Layer 8 of a small transformer language model trained on English Wikipedia (17 layers, counted from 0, width 64). Numbers have three digits each and are written without spaces.
In attention head 0, each number of a token's query is one row of weights dot the token's vector x plus its bias. The head spreads its attention over the tokens so far by the softmax of query dot key.

Query weights of the head. A number n stands for (n - 500) times 0.0012.
q0 (bias -0.067): 499400509488516642384537479483649525302317469602620558434526596395548601619475451465288478537658584480488332586492521614691554572545513350615507587515414496673439314660267417490533539499553629
q1 (bias -0.046): 575361349729646772543581279621712478516502681546466328560476540508512750593681286413232484342163529466936408581705624788497480647526453526487359315427482435657501306561605502427504636485657497
q2 (bias -0.218): 403727501695581701530362546672487490546538354395535508623397563613585545477567586467498582393723647527627519458571672630553623394441564610465532548678490353620551284383596333550523560434747400
q3 (bias -0.194): 540504389625681698505556457543369473554548408670376503290426370462576413569510382467481695405493805296580665544535580599519455735524581278494527636520506701531506327486390484524359716395690526
q4 (bias -0.069): 564710340557400391554566465500599464395576490574643552513262413575538432634354523364536644287676381496444362511609588383623566402626607640523435620546476553586666451429483402572500512290578611
q5 (bias 0.104): 714391658325483544466500622364530518559552477508495584407448329455447622441646422567540382456481366597421557593411297300695402411561603735523535636239489380259252569388575413640674477598484511
q6 (bias -0.248): 561491363652446617658452320331704386334528630593519445471408496598455393563282448376713464396479626432752447495506567592503513663360662544455430556313573704630571573394487542425411681445579475
q7 (bias 0.180): 518482601317562509413556460345429540330399523678421683427562519383661588627481398465508525535447469589510586656333476528493384577493674570402510580462580724424380615349350508619628536578503385
q8 (bias 0.133): 644397512799543335446251683391391424531642515421284616676513507645305561282653274483376502323307204584581626693587700711468395457612499589573437499672478460396530347640645599478532433498431556
q9 (bias 0.343): 466401436265426398715380665517614486618505591395666298558568577512356602257553467341746417522519336601628358424339379380551620361260624751460579551313354425477347607170434478456515325466708235
q10 (bias -0.183): 510555556542538388649495525406457531441487724585393675523464502560482439466566397522485470448535631600878486537455495427580410540269450664604335155362503516593494361367436481438463508286533430
q11 (bias 0.285): 520562758374444442411510567520311508492387767365639541539489401529503520511709385464377516467336511518438372373322454185438409400586465613564483217416539368537480354338587504519595298415396533
q12 (bias 0.072): 339575476322314474587621314474615375646496472377317594474770497296612784625234382384537552652585475671672523616476583390278339403467386563442446445612640458472456574368379794514208440430396576
q13 (bias 0.064): 784463487700491655450387741501709318594391527494402660735415288573660671258678668391801324627451334488502540520465462541538231288776566457502466747335510662232531435334513509526348314598469611
q14 (bias -0.287): 536397351623599425669411509571562418472700589430532532534364555555748573605500606538427549303605677547784362575436465637337705821506538483834423310587317497545554612444283643521539550396546346
q15 (bias -0.209): 623603440468374681373506504648684528418448620274740556585434587614653490473763397450483593416554360509438548423565549698594641697410576598623566497445365774427710551318335482461340486485431456
q16 (bias 0.276): 389389612478630275497522587629535500399466545545616448526438500711275399605417391499634323517396511656509480494321348323325440545699415555617512261553447317317173395580472483488629302658307478
q17 (bias -0.211): 527719431364474407090587393422595414403542729517506826644573702590317497347816286573178586525378378536514576433257500827504328543457483708429637638387480503526472527353691390416529394383384711
q18 (bias -0.133): 556549569344704467388610248299545413504302317630234765613494780405578394524300504651667480479316437457522586536620507597341524629779490595596606478393624621491428344394399383635423689246487455
q19 (bias 0.190): 623414252555456333516578573537474412431322607698595426416632692361399545558688427537408505548438542340700574265499538550517390525485425564566502757600788707606486033750402335587447555175817196
q20 (bias -0.159): 473420321563555565604807403462500468481650537278489526561589478712481629415487406526355331497509538371169681789509467429355462112149579406773617661489774469394445583553311651333512485603412660
q21 (bias -0.029): 388501659399349375339503384458388592596503448743465437502436320495611463568701731581481423178676334534547308729383238501162479433314657415514568344705521653487571597426786497440498550471544356
q22 (bias -0.134): 709136373414289505413447531598566714685336275690499446352416606636720283392639768345495494503306808490373382656344701358350284403490464665637640463649220438388525543389398322362320461320404598
q23 (bias 0.018): 470341486609599766632438544456553825583268498633650326536566289445419618456500450606759776328620503644587225721474669590370427361404347665281806684377587216308543251287274398736221453557461450
q24 (bias 0.084): 498468361328464383503535688485473467359598333551568368571336461377548329576589372499384657071365452445359544645667528386310513670480555677470577723471354741542351817420451403769573339366456485
q25 (bias 0.154): 311451509708308584507665569593342625449425601422633522616450487529722662475372400521547587443641422669228612454471353734527307764427373462496515828385361516804520363622543559426528858617323486
q26 (bias 0.091): 848518621176190909603556327394593462761761546532464237452365405432519644512448430262535833669375458334395464343211558486528466601588529469747241559510592437426546649627137433633718523523382320
q27 (bias 0.060): 478560194588587602748515686295492469614538267400506434340696245871507444365445592560503621383560543633612600309394242424423510273533582730297435414321615797887467455345434498433423467531416439
q28 (bias 0.045): 547506395532575624574409526779410606319589084404523655436597542364516564211241485333313476709590444403530648372331423624622642381467573562756560398444556784424371569192539232784205601504415413
q29 (bias -0.062): 361344462626349279649630339191559672732531425273377750561429488489375527407568498410537635396384369493658367135340571502639658543471490556401558189592184337489269681740723470674611791626596531
q30 (bias -0.060): 548527580370339402479609707441342497359719783709452445654383463452262485637376484764582448590516775604566539584399334565581419154449498695512390662659524467580198565244160384382299744705629613
q31 (bias -0.072): 230613583676460560565466366227595551429683197478574602586367298465528706902435629345346397491298413561570623575616421541727523651278311601317612409472663465330453594521536329223232353421459231

Each question shows a short text with each token's key, already scaled and adjusted for position as the last token sees it. A number n stands for (n - 500) times 0.0026.

Then comes the last token's vector x. A number n stands for (n - 500) times 0.0076.

0 "qu": 481357669573584500519633628471574724388549286613434246397466670517690452494457544483388431490317
1 "ator": 538501589579574459556673683522458753496523281561527290360580586501524525497346375374461568563476
2 "ial": 498533607522591529509534563468563667485453178512593369413561585470567380511408446409485427561523
3 " f": 592615463657752564374670630534525721500535241595485241416537606467469402477348459409513483521452
4 "r": 321542529472605636363588628509415644527517384575532312424395532516486415612348461493411625491497
5 "act": 445472405531624563412633490539452630381570208711549312563548464479605554527409433417466589608455
6 "ure": 492516471523576521389485561440523621445543291451629294279565516476555406525356317487475506545535
7 " ": 424412465326394596372556572561537705464496236546623368416629560440518426422301420520579482551381
x: 456467442393534327356455422654564354794511374406475302539491361311524303612397255687602342464555442413464559569344594435742648424536430580533443365510616645885405342400504440737610286589556299
To which token does the last token give the most attention? 7 " "

0 "-": 452450468460663485472581572565580538502539334513679429389720475485428405454454497518499514449543
1 "w": 585381546580669572518630618580614679566476267705652264440572611508567388472330451594382435327501
2 "ater": 575564521564516477467651488516523673543445322485580296438572580410614526425501443411440416638406
3 " l": 588574466597643653468580588537582648426489221620662389425517596500464425489327384447583500548569
4 "im": 548614489500645654287693555593575726416530252571598281423646634479488558384279476576260532391444
5 "est": 489410461573384472510604584407494662471461238495588304440576651446639399544397489329415367518500
6 "on": 470445420477520595370521437578443510480532471515640380410435520448614528411390554470495634542642
7 "es": 510416480442482541440508474521536600480517319528621291356563589511605378480393359384480416622478
x: 503640499426249280459343499813427477524523321501524287557461502393440462668447381340543382555482353579416475581436411371720450527700257698492518414584555490718283146410501210681606383521492450
To which token does the last token give the most attention? 0 "-"

0 "t": 502436568447580442537552506473544602436535380557635381408523543502570414528374388443529449538515
1 " s": 619328574582724485480650558568561617441515250676686295447551570510468401498420476534516480603416
2 "aid": 652437491572673434403631621470618772604512255591599255453558609432457449376363419586437327660470
3 " the": 512524484524613573383581573546622630496419168544621230473577565426519447414380488461484461600480
4 " t": 381619364563564582387563581500587727537460225595627320420496633551459356498413389468538558545443
5 "er": 423547341454597719395607569623492690581581461677613337479480545422503624482466518524403562547420
6 "rit": 552491474387521583357529524607467544524460401612653410455334392572643478473240487346452490537522
7 "ory": 491483494527556533433478555501523548490502315502638384327540643502550442610396348462527509549657
x: 371448501561429480431322293724544577553564349351509406450511546151431508622400480243511332544473538338388510454409476410599334565686410649538541397547527336683214185430656370720695295585360460
Which two tokens does the last token look at most, in order? 3 " the", 6 "rit"

0 " ": 387482575625650608498610632525606596459532324593672389427626586445436456461354422612526492544417
1 "11": 599428486494553567525615531469567563490481396521662346437488580525496423554384442552286443582461
2 " October": 518470513480478568490660650525552620467579326614687249416627596431485525388424519525347476464537
3 " ": 645421328647469675454614705575559691467554324625651269365651521446503485468263352614512486465520
4 "188": 349528509504440578378617562512464540382557410619693436553598534614507504598360404514379615655529
5 "3": 392512497497488535440607543492479591503498360525681271393537547528517498461310404515352547512573
6 " made": 466475490475568570438528510600546622436490242483577171377604592484530501391319394649532479550498
7 " s": 581327436386423698322544531634499655468501250683735262449606600540444397443381487546480540579476
x: 462560556725597248281428538738391344704667446538453386545503218312609405614461311596757399539426453496414508543306586384761635529473328582704646529568380568688243424705510471603485444544605536
Which token does the last token look at most, and with what share of its attention? 7 " s", with about 40%

0 "ake": 498436589485516478453596506447536537522472239577598326349522638447575423397458419427554354635568
1 " several": 494468583532570435444614539499641673438375199527658165473455567445475474487281449448517569611527
2 " mon": 638550511636645512416608634529568633640420221643676326528512649553426412526345510473498569703603
3 "th": 499648479537656539507574641488565614639625296518558400472575561381555469519340565384501574496497
4 "s": 458520530459495545499558572470543616388545288506668344383641624504547384547400360440478502589441
5 " for": 428551457489600603438489532614609670558425198571614383478578487445540458515401360528554462578492
6 " the": 492468484477471616350528562577616642483393132554632206470584585470531443397385516422472471566483
7 " l": 504398460405398693416535599597533686480495241643686345423492603532435444478331386449558555533588
x: 399305468534511278221407370669528294563564502325559289472369374263650448521455375601566385550348595329489416719457395228820532430496534646618624530617388683553148392498553563576497419491482505
Which token does the last token look at most, and with what share of its attention? 7 " l", with about 40%

0 " of": 447443514532576425465591715562645664537491184629600318403675554491514475453370475570382478454541
1 " the": 503503524516602549416636604521633612450415164592630177471592601494531450408376489434433466555494
2 " U": 540451427605717539460617609556629721594383236650659346340498497608508563435464453472481516346460
3 ".S": 475607438616687538373660615495594574540444280505652399396532547618632443501378421402455569367550
4 ".": 480604441548602643412565572521496578559476334713670258411443551544601491440572462461512570370504
5 " Sup": 412539340427471644266621581637573726475445256631674284498581642448529533462374476415582587458499
6 "re": 449309534334536527350465565588537652485466348556559298468451588631478435457381375399535564610562
7 "me": 668499424370426535398477553524552594514510422519604378464462731537678450629302370459392563565572
x: 418487478412249493595472449725477412717556415405495466333562628339503461469577468433418445442458300520505674548322445543466382384437245544360736500612496513689092446591675475714841331521284592
Which token does the last token look at most, and with what share of its attention? 5 " Sup", with about 80%

0 "ty": 528457573475563563528584465503585540538532366510670395355537542457505423499411387437434467607496
1 " Pl": 588459504569640607536535658600568569481423283640628221474465689513592446569489404447607502616508
2 "ace": 620559569589529451492600593507570558477533161581608336403616617395564479412579421362503589509548
3 ",": 534560497458505526498583585566558557469450195561661273445622497520555389410395433393557478516492
4 " an": 357488459580538578323634510528457649474351246582691177584522680482447543454410457523511491586537
5 " L": 469533389449489716417590615598580698509423207626667379441526609530481479431371429334618614532506
6 "G": 407476460428488656375575495534619570515503213595606291342509641559592394422515481457516562432391
7 "B": 552453489509438582408573497445533651481490205567586234457524530511600483446424360482517499501335
x: 360365537535289262469507348668518262681539492479585358470588259330526434567485359418487359563559311424506565346297407468441339430419480592398425385582306614771346233437400335508470588745349222
Which two tokens does the last token look at most, in order? 6 "G", 5 " L"

0 " the": 500478517514622452450631591522647624468391130612618188471575570474499417416422475416500515575473
1 " song": 514396495485587398438551558462599635538481230546748257421567529567416371474354466601584588609463
2 " to": 612475414519616407360490473453676631572393223566659388484467498497538404502440420478511505488479
3 " d": 636572395680649689413592620608546746626523369634662348451439538561477483363352573416476472549435
4 "em": 351669439475632643423704595571629741636575227548492488455568562507527498329349489547281417438503
5 "on": 463528355550480596388574707509453580468554406427561359353459660568557522542405616588401576421641
6 "st": 565488506535433444509482628515495613510556377586576260376456675527669396658347470389285389460554
7 "r": 573506504514417673364476480566358612467569490599583277370394470574605548544367465434345551449525
x: 423569581710306302553571320564553504655639405388710461214450366477548448459582409182633295528350365552368470650273423427531225530492434686445372617598606641376248469598579350610526395475331366
Which token does the last token look at most, and with what share of its attention? 5 "on", with about 80%

0 "ly": 524466555429532470567548587457548651571519338450611416351619539459500488465329420502379466633538
1 "wo": 503495576586531574623588579631554658659535391431546340396532727449499489407301463560476546582583
2 "od": 591550545520535516464602537526500620534473287556594291374548615446533433438404382453457459661510
3 ",": 533544502440504512492571599583545537491466227520615270406612503520542394418365434397558471551507
4 " y": 509606387567593670396612559575548627548539247689735413404570591584341391434416338565432562584482
5 "ou": 403541389390521532379456539471522610545481325574623327352567435598541415494525441518470382555393
6 " al": 538447453530482697341644566584485662575522351500666420329507551592423639436381446378410420481591
7 "way": 591433433502515566434634482451633717520463145449550307488495538456637419394409369478375480443501
x: 606341661464492307440445552600397399591453378405598353538504358222463399588331530150434192431463423407407431267555489391565422468370480484530578491642366592634306289334645423595356381642202306
Which token does the last token look at most, and with what share of its attention? 3 ",", with about 30%

0 "ge": 505397581473525503517570548503574561447565244558564371310633678441566439502519404487419454613521
1 ",": 532446451490507528496562604554546523421471226557628263432601509529574396451383430402547467535488
2 " h": 655545511609659577433647588539572631566526297564683265466598694554480418433275487442495500498534
3 "owever": 527512514613543507509645575443584798594536230527599299461658612507395471428341356574366389613489
4 ",": 489563532418570484455564597572527631541496266532647294405617487509490443458330404482506458567460
5 " cons": 392555443431584613330634473647593791346457195587673367524593635621493590513296419545409644431433
6 "ists": 412455493414580501469512588560563701429538202558705220459675611465539453384406434534445405654348
7 " of": 486454514473498661386479560621560704518496261568676345477644500440560539447422417569394463512460
x: 534457428523545632483523344664373517719588337481551307427619309375352360407376388623564321476601199603377620554227533334652734386587408657492429555480613501437261252527621347663687379510415293
To which token does the last token give the most attention? 5 " cons"

0 ".": 414388444518609453443583547542567517497507339573720359447577520570422384488376390543471452548543
1 " In": 552479471455540498516630563678623678508434281508605317456794448557478519369355492543479446518600
2 " the": 539536495563587578393624593570660582418395139604613196478620567500547423388424525439427476557444
3 " b": 514589430633619650455676695477489724631510260563612191407534615529504465401285418389474499514442
4 "as": 426505375565723655301873457567463712475468275616500294504473490492576543242465441307433513543366
5 "in": 381556420464605577456555570565532656588450297613604292456458544461464374501489374439506509646518
6 " on": 410502425462574663388561597649604711555522123590561252437626409514512449388424405493396429509472
7 " the": 531482508478447592373484547582603636466391138565649190456586569486523430413420497465456466559455
x: 511417415580333482447437548536355393673657553401575335623568501287459334437363283534674345483484453412476690523313490350556859410419307449624483463468457549546221057432763538644570439499457470
Which token does the last token look at most, and with what share of its attention? 7 " the", with about 40%